Layer 2 of a small transformer language model trained on English Wikipedia (12 layers, counted from 0, width 128).
Take only the direct path to the model's output, skipping the later layers: a vector added to the residual stream pushes a token's score in proportion to its dot product with that token's output vector.

Output vectors of the tokens that the questions are about. A number n stands for n times 0.013.
"et ": -12 -12 -37 -20 -22 -28 -3 -9 -20 12 0 0 -10 -9 22 -26 26 -15 -5 34 0 -2 -13 1 -11 57 66 -18 35 2 -26 -8 35 27 15 19 -24 -20 11 38 -4 -1 -7 28 34 -13 -24 30 11 4 -56 18 -14 -27 14 -9 -9 -10 -12 -44 10 7 1 -8 8 -20 13 12 19 -29 -24 -16 -19 1 48 -15 -25 -10 1 26 43 -12 -19 3 -14 -17 3 -30 -49 -15 0 -31 -22 -28 -7 2 -2 3 13 4 10 0 37 3 40 -36 -23 -20 8 21 -31 10 -26 10 -3 42 9 -58 -8 -35 -70 13 12 -33 -22 -24 -32 18
"to ": 55 34 16 -50 -6 -58 -46 -9 3 -26 0 18 9 44 -15 -8 -33 -22 -58 42 5 0 -14 4 10 9 -54 14 -7 39 3 -6 -6 -19 1 -7 -19 39 30 38 -9 9 5 10 3 -11 22 34 -13 21 -7 22 -39 1 -11 -8 2 15 -13 47 3 26 53 -1 -4 -52 -27 -5 -56 -11 19 16 -11 23 -17 -8 -30 -16 47 -6 -22 8 -12 -20 45 -34 12 24 -47 -38 -25 3 -22 -3 -20 -10 39 46 19 15 10 -19 13 20 37 -38 -19 36 -25 -12 27 -7 -41 16 8 -20 0 5 -20 9 -50 -20 -15 7 -11 -10 -17 -18
"si": 23 31 6 11 -30 -2 -6 -31 27 16 2 -18 -18 15 -12 2 -47 19 -7 -8 -16 -13 -14 13 -3 14 -27 -17 -11 18 18 -32 -34 -24 -3 29 -10 -7 4 55 -5 -58 31 12 -22 8 -12 -16 -36 -21 -8 -5 -3 7 7 4 20 1 -24 32 -4 16 7 50 7 20 -15 7 9 9 13 -11 -12 13 20 59 -11 16 -16 -12 -15 3 38 -30 5 0 -6 26 -8 -28 -29 3 3 18 -40 -18 2 -6 3 33 16 -30 -12 -23 32 34 21 -17 25 12 -7 7 -39 37 -24 16 -3 21 3 -25 -16 30 21 -8 -20 -22 -21 -21
"eg": -10 -61 -7 8 24 -19 2 18 -3 -10 -2 16 -12 -3 7 -31 -13 -12 -11 -12 43 1 -6 -34 8 61 9 10 24 -39 -33 12 4 45 21 40 40 11 -2 57 23 3 -5 4 9 -38 -3 9 6 -24 -36 -25 11 17 29 24 14 7 -24 -20 9 -20 33 -6 24 -40 12 -6 -3 14 -10 -9 -10 -12 27 4 5 -7 -2 -25 -24 -8 6 17 -39 21 -3 17 14 35 17 -20 41 33 0 11 30 1 11 -11 16 -17 6 11 17 59 -17 21 -10 1 -2 4 -2 30 -20 28 19 -7 -46 10 0 10 20 -2 18 -14 8 -2
"s ": 20 18 -10 0 -17 -15 -34 -9 -21 -10 1 -22 -6 24 1 10 -11 -5 -22 -9 -17 -10 -29 1 1 -5 25 29 -23 6 6 -6 11 -17 2 3 -51 7 -31 28 -27 -28 41 33 -4 -21 -1 0 -41 -15 -26 20 -19 -19 20 -32 -11 -12 -29 37 11 -9 -18 18 10 29 19 3 16 -9 39 16 -11 28 12 20 19 -25 -12 38 -7 -8 10 -23 5 -17 1 13 -42 21 24 -37 -26 -18 -41 -4 -32 0 -33 -51 33 -3 10 -23 -31 11 -9 -11 25 32 1 3 23 13 12 -16 -40 11 -18 9 25 -22 10 18 -12 1 -5 -4
"that ": -11 -17 9 46 20 -28 24 17 1 -2 1 65 -2 24 32 -53 -2 -36 -3 56 3 -13 1 -37 11 37 -6 12 4 43 11 21 0 -10 -36 -3 -51 16 60 41 -4 -17 -2 -6 24 -2 20 -21 -5 28 -4 -20 40 2 -19 -31 12 4 16 74 -24 2 20 16 0 7 -47 4 -15 -32 5 -3 -13 61 -74 -21 16 13 55 33 11 -6 -2 4 27 -35 27 -6 23 -5 5 3 -45 -16 47 -16 32 11 0 24 38 -32 51 3 5 32 -20 23 16 -4 -9 42 -69 -3 5 -2 -39 -20 -23 8 -64 76 -5 -8 1 -3 18 -12
"ame ": -24 3 -62 7 -19 -16 39 28 -17 -19 0 -26 -22 3 10 -25 18 13 -11 -6 16 1 -17 -38 34 44 16 -45 68 -17 18 -36 -53 18 -54 10 -25 -3 0 -18 19 -30 -25 25 -28 7 -7 4 4 17 -22 -5 18 -6 -16 -1 -38 -9 13 27 -14 -23 40 -47 47 -5 -17 -19 25 -20 7 -5 -13 3 -23 1 -14 25 12 14 26 -19 15 0 -10 30 2 -24 3 5 26 -17 -67 -18 -27 -32 -1 -20 43 -15 -9 1 34 2 15 -38 -46 21 -25 -8 9 -16 -15 25 19 -25 -27 -25 21 -15 -64 15 -44 -12 79 21 -31 -10
"th": 14 -9 7 -7 1 1 25 -17 -10 32 0 -17 -13 1 -23 -2 -38 -44 -24 25 -3 5 -9 9 -22 -39 -42 40 -11 3 18 -6 -36 54 -30 -9 9 -2 -6 12 -10 -37 -7 7 3 33 -11 29 -9 -25 -10 -39 5 21 -5 -35 14 3 14 26 -23 -34 -28 -17 -2 1 -16 19 9 2 -3 -13 -24 15 8 -28 -13 2 5 0 -38 20 38 -36 -26 -51 29 11 7 -31 14 5 -6 -15 46 -9 19 26 -31 0 4 1 41 -15 -6 16 25 5 -22 -9 -42 18 -29 0 -11 13 2 30 -34 -22 -11 13 8 -24 -19 -22 -17 -25
"{": -34 -33 13 -22 27 15 -8 29 -7 -17 1 24 -44 24 33 -20 -78 -27 30 3 -18 26 33 22 7 39 47 -20 36 5 -3 41 -22 1 16 -28 -12 -23 -8 5 30 -2 -53 17 -3 13 19 23 -8 -31 17 6 -9 -6 -1 -25 -26 -36 -7 -2 -19 21 25 -11 23 41 -5 -4 1 27 -15 -4 4 -8 1 1 -1 -5 44 27 4 -16 -1 24 12 -5 26 -9 -18 24 -23 -20 8 17 23 61 23 28 -15 5 8 -60 36 50 -4 14 7 8 10 17 7 5 -24 -20 -4 36 6 39 35 -35 -52 43 -23 -8 -20 2 -75 18
"ed": 43 1 -12 -1 14 3 -1 -35 14 4 0 -23 26 7 -11 -8 36 -9 31 -50 32 -18 -23 9 34 43 30 -21 -17 -22 -13 29 -26 1 21 6 27 9 -5 -1 8 5 -5 -7 3 -4 -18 38 6 -14 -3 -33 3 27 33 9 -23 -9 -2 -37 -6 3 -22 -9 12 -11 16 41 27 -5 1 -2 5 1 5 23 3 6 -31 -40 8 15 -11 -43 -5 -26 22 1 37 7 6 -2 -15 0 -18 23 -6 29 20 39 23 -9 -20 -29 17 -20 2 -10 -49 -34 -35 8 11 -34 14 30 -6 -13 -19 -45 17 11 19 -39 -25 -18 -24 -7
"1 ": -15 22 4 -12 -3 -3 18 -5 -31 -22 2 15 -16 31 32 -9 -43 18 30 15 27 -3 20 -5 -13 2 27 11 9 17 17 -14 -17 2 -9 -12 -10 10 -12 -1 16 5 5 -8 -28 7 22 13 2 32 31 10 26 16 1 26 -24 -23 -14 -19 -1 20 31 -23 5 17 -6 -5 -21 11 -3 7 -12 -7 25 9 -26 -21 22 1 20 -3 -17 -8 2 15 7 37 17 -3 -29 3 15 23 11 41 -34 13 8 19 -7 -9 19 -11 -12 13 -4 5 17 19 36 19 0 14 3 -12 -3 -28 -9 -1 -31 -25 -2 -7 1 -10 7 -1
"ing": 33 -27 -3 26 -17 -10 40 8 -40 27 0 -37 -20 -26 13 15 41 -1 -1 -45 1 -32 12 1 25 35 -7 -17 -23 -7 -16 62 -10 20 -4 2 -9 -10 -17 6 -5 -25 -24 22 23 40 -11 24 -18 -9 -21 -26 -8 13 6 9 -4 11 7 8 -9 -20 -35 -6 24 -11 -8 -2 -2 -2 16 6 22 37 -3 3 -19 13 -21 -44 7 17 -32 -1 18 -9 -3 -12 37 32 4 -17 -36 -24 -24 25 10 -29 -11 -2 7 -21 19 22 25 -8 -3 -11 19 29 -8 8 3 -38 -4 8 11 14 11 -24 32 4 41 6 10 9 0 15
"by ": 9 39 -16 30 -45 -14 -20 -25 7 -16 2 3 23 -14 -16 -57 -25 -27 -30 38 32 -1 -5 13 20 32 0 -22 -26 26 0 34 -14 33 -21 5 -6 9 42 24 15 -12 -13 -31 11 41 14 33 -26 10 -17 14 -5 -40 39 -39 -12 -32 -6 7 -21 54 20 20 -1 -19 2 -29 -16 -6 18 3 30 10 -1 1 -21 -41 50 -2 -9 -7 -16 -22 -11 -22 47 26 8 25 52 4 8 -22 -18 -21 14 -16 -8 16 48 52 47 35 51 39 -10 23 -28 14 25 8 -14 15 -18 10 -46 35 -24 -7 -60 -6 -4 39 -14 -23 -5 -18
"tion ": -38 45 24 -21 8 -40 -9 37 -2 -45 4 -18 -4 37 94 -1 -7 33 -12 17 5 45 20 28 15 1 -25 -24 55 5 12 12 -13 19 -23 16 12 -6 32 28 38 -11 1 13 47 -7 -16 -2 -17 -28 -14 44 -11 -18 -17 -26 -32 12 28 -8 -8 20 22 21 21 -22 -49 -21 23 19 -5 6 -40 25 -18 62 -1 -4 -13 -22 -13 -11 0 23 39 -13 15 -7 -34 7 30 -34 -28 16 -10 8 -4 28 25 -26 -4 -10 -6 -24 53 -26 15 5 -17 10 -36 -30 -29 -16 14 44 -22 18 2 -18 -21 0 -39 -2 21 15 -22 -11
"or": 9 -24 5 -21 -46 1 2 33 1 -5 -2 40 28 6 7 17 15 -28 14 -36 27 -18 5 -6 18 10 -11 5 -15 -27 6 -33 -24 -6 10 4 32 42 -11 -3 -5 1 -7 19 5 -6 1 -52 -17 -15 4 20 -2 27 1 3 25 26 9 -29 34 -38 -14 4 4 19 14 -12 1 9 -18 -27 -7 32 -3 -3 18 41 -17 -1 -3 -11 -32 -59 -7 25 24 17 11 30 -31 -7 -17 -14 -14 -28 -13 12 7 10 6 4 -27 22 45 5 8 13 4 -1 -36 0 -10 -13 10 -35 23 33 15 -11 -1 -34 1 -11 14 -14 14 -12
"ation": 3 25 -3 10 1 -15 7 28 -11 -9 1 30 23 8 56 31 -44 16 15 -31 28 -19 16 4 11 9 33 -56 50 -19 16 40 -5 -15 15 -4 24 35 17 29 22 -8 -26 -4 36 1 -3 24 -20 -36 -18 -14 -6 -19 12 -29 4 27 29 -2 -19 -3 -2 -22 31 -5 2 13 23 36 32 16 11 3 18 4 -27 42 -1 -8 22 25 1 -22 29 9 1 -13 38 38 -50 -26 -57 24 -32 -33 -9 25 0 -36 17 -38 22 -28 4 14 -35 -22 17 -19 -21 33 -29 22 -14 4 21 -9 3 37 5 -6 -8 13 11 1 -10 0
"on ": -28 36 21 -4 -39 -19 -29 19 -11 10 -1 -25 15 -15 2 -27 10 -16 -7 5 5 22 1 16 8 24 -5 -22 8 9 -25 -20 3 14 -41 -9 7 6 8 -17 26 -30 -18 5 9 -20 -6 8 -13 20 3 -2 -18 -21 18 7 -12 -8 -20 -48 -34 -25 1 -31 -10 -21 1 -19 -12 -45 1 23 -18 30 44 19 36 15 18 -10 -28 -3 16 -9 4 -60 -7 5 47 -10 17 -1 -47 -11 -15 -10 32 -24 -2 12 18 -31 -20 19 58 31 -8 43 25 -13 25 -7 -10 -5 29 -36 -29 10 -16 11 -35 6 -20 40 33 10 -11 6
"~": -5 -9 -34 -4 28 17 -15 -2 29 -34 3 19 -36 7 13 -16 -48 33 -31 12 9 10 17 -3 28 24 28 16 8 34 -31 17 -16 -12 -40 34 11 10 24 67 58 27 22 -23 -14 34 3 13 40 -20 -27 -36 18 -17 -1 -34 -32 -38 28 34 -14 -18 13 0 8 28 -6 8 -24 3 7 -41 7 2 -49 4 -27 -13 32 -5 7 -31 -29 37 15 9 19 -28 31 36 -30 -18 -26 -17 18 10 -9 10 -15 -44 -7 -27 48 18 9 28 -25 24 12 6 25 6 -20 16 -19 27 -29 -6 22 -4 -28 10 -20 -21 3 -1 -22 46
"g ": 3 15 17 -13 -5 7 29 -35 19 -48 0 -6 9 2 27 -37 -31 10 -37 80 -12 2 19 18 17 11 -9 -25 31 -6 -14 -3 6 29 12 22 -23 -49 -2 8 4 10 55 -8 -18 23 -5 -35 11 36 -42 32 -1 -24 48 -11 24 -18 -15 3 -35 -42 -17 -3 26 -13 1 3 -18 22 -24 -30 -45 24 -13 12 -13 -32 36 -34 -20 -20 -24 -10 -10 6 -27 -45 -3 14 2 -28 -38 6 -44 -13 51 51 8 -57 -24 21 35 -25 64 19 -16 12 8 16 5 4 22 17 5 3 -9 24 5 20 -11 -15 0 -36 -10 -6 2 9
"% ": -24 6 -29 18 5 7 14 29 3 -48 2 82 -30 68 55 -5 1 16 7 21 44 24 -1 -1 -1 29 24 -29 -1 8 -6 13 -24 7 -31 -11 5 10 -15 29 -32 3 52 -2 -7 -9 6 -2 -11 24 -3 14 -38 25 15 6 -12 5 1 19 -39 1 -5 -37 6 10 -33 25 10 -10 1 -4 6 2 -47 -11 -11 7 47 -5 -10 -33 -49 33 22 36 50 10 -45 -21 5 -49 -18 11 -33 43 4 -8 -24 -18 7 -13 35 -51 1 36 21 34 -13 2 30 19 -32 -18 19 19 -33 -16 31 39 1 27 -11 -21 11 57 -7 -12
"ad ": -38 5 -6 -38 5 -4 -8 4 -22 -2 1 -20 -23 23 -24 -32 -17 -20 40 51 12 -2 -4 5 49 52 1 -8 -32 9 -32 -8 -32 -10 -47 23 46 41 20 -28 -16 7 33 -29 8 -12 -11 -32 44 15 20 33 -20 20 -12 -43 -15 -66 -10 -24 8 -24 3 26 37 -30 -4 30 -1 -12 8 22 -28 -32 13 10 11 0 -6 9 40 -30 -9 23 -34 -19 -22 6 -3 -8 -5 -12 -32 -2 -14 -20 -12 13 -7 -1 -4 11 -5 0 39 13 17 -13 -36 -14 -7 -1 -5 7 15 -5 -39 -14 -1 -22 -8 32 13 -16 16 -10 -17 7
"ow": 1 -14 -20 -1 -1 -21 -31 51 -3 -20 0 -20 -11 -13 -3 11 -14 -32 22 -19 -6 -13 -43 7 26 24 17 -5 -10 -10 12 7 -17 -2 -24 14 -7 -19 37 -15 -2 5 12 11 7 -33 -4 20 33 25 15 34 -7 14 -31 22 15 -38 1 38 5 -41 22 -13 32 23 -12 -20 -33 0 -8 -55 14 -10 -25 -10 44 47 -25 -29 -18 36 2 6 16 -1 -15 -3 31 19 -8 1 16 -34 -32 -12 -7 -1 -40 9 2 -31 -15 3 38 38 -29 32 -32 14 20 -8 -12 21 3 -10 50 -26 -25 18 27 -20 -21 24 -1 -30 -4 -8
"Mar": 9 -15 -21 -5 17 -25 12 -33 14 7 2 33 3 22 4 -3 -20 28 24 11 22 18 7 -13 1 23 33 1 43 12 33 15 26 -39 -18 -3 24 -16 32 -9 16 -29 17 -25 -7 3 8 -2 1 3 -3 6 4 -22 -12 -42 -16 -23 -1 -1 -14 34 0 -6 -7 -13 6 -17 -22 2 2 8 19 -45 7 6 3 25 5 11 -5 6 -31 26 -4 -8 21 15 -31 24 22 2 -8 38 63 -38 12 -6 25 -19 -20 2 1 -12 1 12 16 18 11 9 -16 -19 3 28 -1 -11 -18 -4 1 -30 -16 26 8 -2 -24 51 6 -12
"em": 30 -17 32 6 -19 5 -34 28 19 6 0 -18 -8 23 -10 -23 35 -17 -3 -18 7 37 -16 -16 -5 34 6 3 -16 -40 11 -12 12 34 -8 4 -8 7 8 41 -5 -30 -27 0 -15 -5 15 -17 28 -34 14 11 20 19 26 -18 10 21 31 -6 0 -12 22 -57 1 1 15 10 9 -12 10 -6 -31 -16 -53 1 -34 19 -27 -42 8 22 -21 -23 2 -3 17 11 13 -5 -7 -21 17 -28 -12 7 12 -15 -13 19 28 7 -17 23 52 -18 -4 -48 28 -23 -12 -5 25 -11 -13 6 27 -2 7 5 37 0 -17 -5 27 -8 -54 -22
"ati": -5 -2 -6 6 -20 9 3 -10 -26 -5 0 42 -43 16 34 23 -19 13 15 -51 -1 -24 43 30 10 66 25 7 -13 10 10 27 -7 -24 -4 16 23 30 8 45 19 -35 -23 15 31 -1 -17 -23 19 -40 -6 -34 -11 -15 25 -13 26 7 23 23 18 6 -6 -4 62 -30 -26 4 -7 4 -1 34 -4 -1 3 46 25 2 -3 19 22 -10 -13 1 -39 4 -17 -4 -19 25 4 -8 -39 -3 -30 0 -4 0 7 7 -30 -34 -8 -10 12 33 -27 -18 6 -41 -1 33 2 51 -3 3 8 -33 25 28 -27 25 1 -19 30 -3 -20 2

Each question shows what one neuron of this layer's MLP adds at an activation of 1. A number n stands for n times 0.019.

n110: -28 -8 -34 17 -8 6 18 48 20 -32 -4 -24 -18 -25 -9 -3 -37 24 -6 10 15 20 1 -14 -10 4 21 -5 43 15 -7 -39 10 23 -21 -10 -40 -1 13 -5 -6 5 7 -5 -24 -10 -60 -2 13 8 -20 16 32 6 16 -27 -3 4 -27 24 -30 7 -23 -4 -5 16 34 11 39 -8 -18 4 -14 12 -18 50 -20 2 11 9 1 -18 21 29 -30 -31 -17 8 -12 6 -26 26 21 -14 -14 -3 -11 7 -34 -1 -13 -16 -1 -40 -11 1 -26 25 17 26 30 4 -34 12 -1 22 -12 -8 30 -19 26 -1 -12 18 8 26 -34 -3
Pushed up most: "ame "

n117: -9 -7 15 -4 20 15 13 3 7 15 -31 18 -51 0 6 31 -23 17 14 12 -19 35 4 -18 -1 -2 24 11 12 -21 18 -13 -31 19 18 -19 45 -11 27 -19 0 5 10 8 7 4 -16 -38 15 -22 11 -9 -32 -27 -3 -16 -17 7 -28 -12 3 30 -32 16 7 -13 -22 -11 14 -12 -1 -12 6 16 -40 46 26 8 -27 -8 -1 7 -54 -2 -1 -6 -11 -6 -14 15 -45 -48 24 2 1 27 -31 1 22 -19 -16 -14 -18 -10 5 12 -5 -27 11 18 -8 14 -18 11 -13 12 14 -18 -15 14 6 -11 -16 3 -15 22 -11 -73
Pushed up most: "tion "

n103: 5 -4 -10 21 31 -21 26 -31 -18 3 -21 -8 21 -12 -31 7 56 -23 -27 -10 9 -22 -22 45 -6 24 -6 22 16 15 -21 55 11 7 -19 -14 -31 4 4 -34 5 -31 20 -17 -28 4 9 21 37 -4 22 19 21 -14 -25 -16 36 -6 -12 -14 13 9 20 -7 1 7 -4 18 -53 13 1 -3 1 29 -13 45 16 11 22 -1 -13 -25 -2 26 -23 28 29 1 11 -1 15 30 11 -23 -4 -19 4 -7 -14 -29 -1 -21 -9 -28 0 -4 0 -7 33 -15 29 23 6 11 40 -2 15 29 13 19 10 -4 -15 25 -14 0 -14 30
Pushed up most: "ow"

n152: 14 1 18 -16 28 -12 -13 -30 -24 9 -15 10 -19 -2 30 15 -3 22 -33 13 -12 -20 -27 5 -18 -7 28 -4 7 -21 -2 12 -9 -8 36 19 -10 11 -7 6 18 26 14 25 6 18 -5 -2 -18 31 12 -27 -18 -31 -15 33 -9 0 10 13 -27 11 -22 3 0 -9 -3 25 12 -5 22 -26 21 11 38 39 -20 9 26 20 -39 -25 26 -3 13 -8 21 11 26 20 14 -42 46 10 -9 35 16 10 -10 11 -13 4 -15 1 22 14 -2 -15 -12 1 23 -4 -36 3 11 -18 -37 40 14 -1 8 2 10 -16 26 11 25 -14
Pushed down most: "em"

n71: 30 19 22 6 7 13 2 34 -1 -15 -2 11 -6 25 2 1 -19 17 16 -7 -4 -3 -2 -20 -19 18 -3 54 7 -3 -16 7 -16 9 -14 -35 -39 8 7 -9 -24 2 24 -15 25 -10 -7 -33 -8 -34 30 -18 24 -10 -27 0 -17 -7 6 26 7 11 5 -33 -22 32 -1 -43 10 15 10 -2 1 9 -7 12 -1 -9 27 -44 16 -12 -12 -6 -22 -17 39 -52 0 0 11 -6 24 6 5 -7 -14 16 2 -13 -49 22 -12 -6 25 9 -32 -40 7 9 -19 -10 17 -5 19 -16 30 1 2 7 21 7 -18 30 2 5 -15 -8
Pushed down most: "et "

n59: -7 -35 15 -6 22 3 -18 -21 7 -9 -40 11 1 -16 -23 -12 -17 -27 -23 11 30 -21 5 -23 -54 -3 10 6 50 -26 -19 -2 25 44 -9 25 -16 -2 -16 15 13 15 -7 -6 2 -17 -9 33 -2 15 -3 -17 37 2 12 -7 15 16 -2 -19 38 -36 27 -27 4 9 -22 0 3 -34 -12 -14 26 -2 -13 15 1 -14 2 -17 12 23 -8 -4 -17 19 -16 -8 43 3 -2 0 1 -2 16 -48 -6 -5 -5 45 -7 -8 -2 -44 -2 1 -24 13 -4 16 -21 14 1 -44 5 6 18 19 28 -50 12 -12 -12 30 -8 -32 -24 -7
Pushed up most: "eg"

n3: 33 -1 28 -7 -15 25 -51 -19 -2 -2 14 6 -7 -13 -3 22 -24 -5 18 -14 17 -39 -21 -24 -8 -20 -22 -26 21 9 6 22 -12 -25 18 5 31 4 -13 -23 -21 5 -20 -17 11 6 1 16 -26 6 11 35 30 12 15 5 -10 3 -28 -11 -1 -43 -8 -15 -4 25 -11 7 4 -15 -21 14 -19 19 17 10 15 3 19 -11 -25 -5 35 19 20 -46 -9 41 1 11 -17 10 -2 3 -24 -24 30 -3 10 4 12 -43 28 40 31 28 -5 33 -18 -10 -31 -6 -6 8 -20 6 1 -17 10 -12 -4 -24 19 11 -2 -7 -15 -8
Pushed up most: "on "

n111: -29 44 -31 -33 3 2 -9 -16 -24 2 -42 13 -49 9 -45 -22 10 25 5 31 -2 -19 23 19 -17 -5 28 35 -33 6 -1 45 -6 -11 10 12 10 16 2 35 -2 2 -5 16 -4 -19 -5 30 19 19 -25 14 -18 -31 -30 23 -18 -31 -12 -3 -9 7 -4 15 -28 -41 -20 10 7 5 -8 -19 26 -25 -23 36 -2 7 5 1 -26 13 21 10 -26 24 10 -12 20 -32 6 5 7 -15 -1 19 5 -46 -12 17 32 -4 11 -23 33 1 1 -13 -4 3 -16 12 6 25 -41 -48 -9 3 -9 -25 -10 15 1 1 14 -11 -44 -8
Pushed down most: "or"

n132: 17 28 23 -13 -18 -27 23 21 16 10 -19 36 -9 -16 -20 12 -12 -20 21 -2 -3 7 -7 4 -38 -18 -4 -24 10 45 4 -10 -11 50 -28 -49 2 9 14 5 1 -13 26 26 -13 15 -19 9 5 0 -10 19 6 41 2 -4 -19 18 -4 11 -13 -7 15 1 -33 -9 8 -3 1 15 -5 12 -20 -2 17 -10 0 -2 -12 -8 8 -39 7 15 -8 15 -2 -23 -12 8 -28 33 -2 10 24 -26 2 -18 9 -15 -41 5 -17 23 24 14 32 -5 -18 -18 -15 -1 19 25 -6 23 -6 26 -31 6 -3 2 -41 4 1 8 -6 -44
Pushed up most: "th"

n285: -6 30 18 3 -1 29 -2 20 -32 33 14 21 5 -16 -1 5 20 -71 10 13 9 5 5 -27 11 0 -17 -13 -6 6 -12 -7 -36 21 -4 1 -12 -29 25 -11 26 0 6 -3 13 5 -3 14 -12 -26 -53 -8 -13 21 55 -32 -19 -3 15 -30 4 -15 -6 -16 19 15 14 -2 34 -5 -2 27 1 -6 -28 -20 15 7 12 2 -7 17 -34 -7 4 14 21 -7 11 -12 -18 1 2 3 -33 -7 9 -31 -25 -34 1 28 24 -18 -23 24 20 -4 3 -16 21 27 -13 2 42 37 21 41 24 11 -14 -7 5 12 -12 17 7 34
Pushed up most: "% "

n136: -21 19 -1 -12 -33 7 -10 -11 -14 17 41 -3 4 17 -16 28 40 -12 34 -28 3 -8 -21 1 -24 -28 2 -45 -36 2 -6 -20 -5 -15 -11 30 -28 7 0 37 -7 -23 -22 -39 -5 -11 12 -10 19 -5 -5 -21 9 -8 -6 -14 -26 24 15 -22 45 -57 41 7 -18 -37 23 -2 1 22 31 19 -21 5 16 -7 -41 -12 41 12 29 -4 7 -4 -7 -5 -28 -6 -10 39 -22 -12 1 -10 3 -21 6 4 6 8 -25 17 -24 4 -2 9 -7 -3 7 -9 5 -11 32 -35 -45 3 2 -21 4 15 -12 -13 -31 -19 15 11 -10 -7
Pushed up most: "em"

n63: 57 -8 -12 4 13 -16 -33 20 -28 52 15 5 -10 22 17 16 33 -22 3 18 9 -9 -27 -15 -16 -34 36 13 12 -25 -14 -8 -30 5 -35 -13 -3 -11 6 -11 -13 12 -13 26 6 -4 20 13 -6 -26 -11 -4 0 4 33 -2 -7 -23 26 -12 13 -2 2 -6 -29 -24 40 -10 -28 28 1 21 15 20 20 -1 -5 -7 -34 -1 -7 5 16 13 1 -7 17 31 42 -18 23 7 9 11 -2 17 -6 10 -32 -29 -44 7 24 26 -1 0 -13 41 2 17 -17 -25 -24 -13 -15 -4 -18 8 -35 -5 22 -8 -3 -8 -17 25 5 -10
Pushed down most: "ati"

n18: -11 12 -17 10 13 -45 30 -3 9 -8 17 -20 -9 8 1 18 -39 -44 -10 7 -19 5 -33 -22 18 -12 2 -16 -34 -11 14 -5 13 3 22 -9 -41 -14 1 11 -14 -34 26 -46 -9 30 -8 11 -16 34 16 19 6 20 -33 -18 14 9 17 -43 2 -15 8 20 7 -10 -23 -34 -18 -37 16 -8 11 -7 3 33 12 3 -3 15 -16 1 2 -6 -20 26 26 -14 24 20 -11 25 -4 13 -21 25 -24 21 -20 -16 20 20 1 -18 20 -2 -6 -24 1 7 8 51 -13 -33 -19 -39 -12 2 15 27 16 -10 31 -18 17 -15 10 3
Pushed down most: "{"

n82: -38 -13 -13 10 15 33 6 -25 22 39 59 -14 13 24 -10 49 17 -21 -10 4 -6 3 -23 -14 -10 -34 -19 11 -1 1 -6 5 18 23 19 -9 18 -13 14 9 33 8 -32 -4 -18 22 13 -43 9 -8 -8 16 -3 2 7 -6 9 -32 2 8 -19 -22 33 10 -34 11 39 -9 -38 -19 40 -42 -24 21 -15 -2 6 -9 -6 -41 6 -30 -11 -6 -6 -32 10 10 -8 39 12 -15 -2 19 6 19 -2 -6 23 -11 25 -19 -24 -1 17 -2 21 -34 5 5 20 2 20 -1 -20 29 -7 -1 -5 -43 24 -14 24 6 -6 19 39 -9
Pushed up most: "em"

n4: -11 -6 -9 -10 26 13 30 11 1 34 6 -28 -21 36 15 15 30 26 30 -49 12 3 -9 -28 -13 -8 -10 -25 20 -31 -5 -1 2 -21 51 1 -11 9 22 -24 -17 23 -19 -15 46 30 -21 4 8 -16 54 -7 -13 -36 13 9 -3 2 18 40 -18 -10 -20 5 -20 8 44 -12 7 -9 8 -3 -63 9 -5 -44 -32 5 14 16 20 -4 -14 -13 -3 11 25 -21 -27 21 -2 30 9 24 -4 -11 -13 4 -32 -35 -10 -6 32 -13 -32 -21 3 -1 -4 -2 25 34 -25 12 -27 6 10 21 7 10 1 -6 29 -7 -6 10 15 29
Pushed up most: "ation"

n17: 6 -21 7 18 10 -27 53 -28 3 16 -21 2 -18 19 -18 -10 32 11 12 20 13 -12 13 -7 9 22 -12 6 2 17 -5 -22 -41 4 -2 43 4 23 11 35 6 -26 -2 3 -26 14 -28 11 -5 -10 23 -20 50 7 -35 10 8 -50 3 7 -22 4 10 -35 -3 -2 -8 -3 17 -34 -36 0 -39 -13 -2 16 29 -1 22 -18 -4 1 -8 28 2 6 38 -4 -19 -11 12 5 5 4 -20 -47 20 -10 -9 14 -3 19 -8 20 1 -8 23 -15 2 7 9 -8 6 7 -13 -11 -2 -4 11 -7 -24 14 -6 -33 -12 43 -17 6
Pushed up most: "ame "

n226: 14 -8 14 0 22 -13 27 -40 1 -4 -15 14 22 27 14 -23 25 22 -13 1 31 23 -3 -44 -21 -36 32 -13 -3 46 12 52 -4 47 -15 -8 23 3 -9 1 -23 6 -9 14 -47 -13 -14 17 -2 -5 15 -19 -28 2 5 -27 16 10 -10 -35 29 -16 30 9 -9 1 19 -44 -10 -10 55 5 15 -8 35 -21 22 -29 -3 -2 9 21 11 12 18 -5 -41 -20 16 -24 14 -24 32 13 -31 2 -12 16 38 -4 -1 -21 2 -30 -2 34 11 -12 -26 4 -12 25 10 11 25 -49 13 19 -4 7 12 -1 21 -28 9 -9 15 1
Pushed up most: "eg"

n271: -31 38 2 -1 17 -12 15 37 31 3 -26 -8 -14 -5 11 -4 -22 -15 -9 13 -25 2 -1 8 -14 1 -10 -2 21 -5 -17 30 -2 5 20 15 15 2 28 7 -14 -18 -11 20 21 -14 -15 -6 6 12 -5 -6 26 -4 -17 7 -17 33 -11 1 7 42 18 -3 -18 -28 -39 2 -3 -45 13 23 11 12 -44 -4 -2 -20 10 -19 12 0 -39 -18 -30 -36 3 -2 -3 5 21 47 -7 -12 20 16 11 -28 16 -5 -22 8 13 42 5 9 13 3 17 -15 -2 8 20 27 6 38 0 10 3 47 2 -28 32 -13 -2 -8 28 -8
Which two tokens does it push up most, strongest first? "that ", "by "

n191: -8 12 13 -12 -25 1 4 -20 -11 37 17 17 26 -2 1 -9 -3 -5 22 -4 4 9 13 12 7 -24 -36 20 9 29 6 3 -24 -3 21 -19 -2 -14 -6 -35 -9 3 -33 -4 20 7 3 -49 -23 14 29 1 -22 16 19 -3 46 14 -13 -21 -4 -3 -6 -28 -10 -17 12 -21 11 -4 -36 -14 1 -10 21 20 -33 -27 -25 -4 41 24 -9 -32 5 1 19 44 35 15 -32 40 -4 -20 12 -8 -21 -49 -14 12 3 25 -5 -14 -20 7 -8 -21 -28 6 11 2 -17 -5 18 -8 3 7 -6 12 25 -40 -7 43 -6 17 31 2
Which two tokens does it push up most, strongest first? "or", "1 "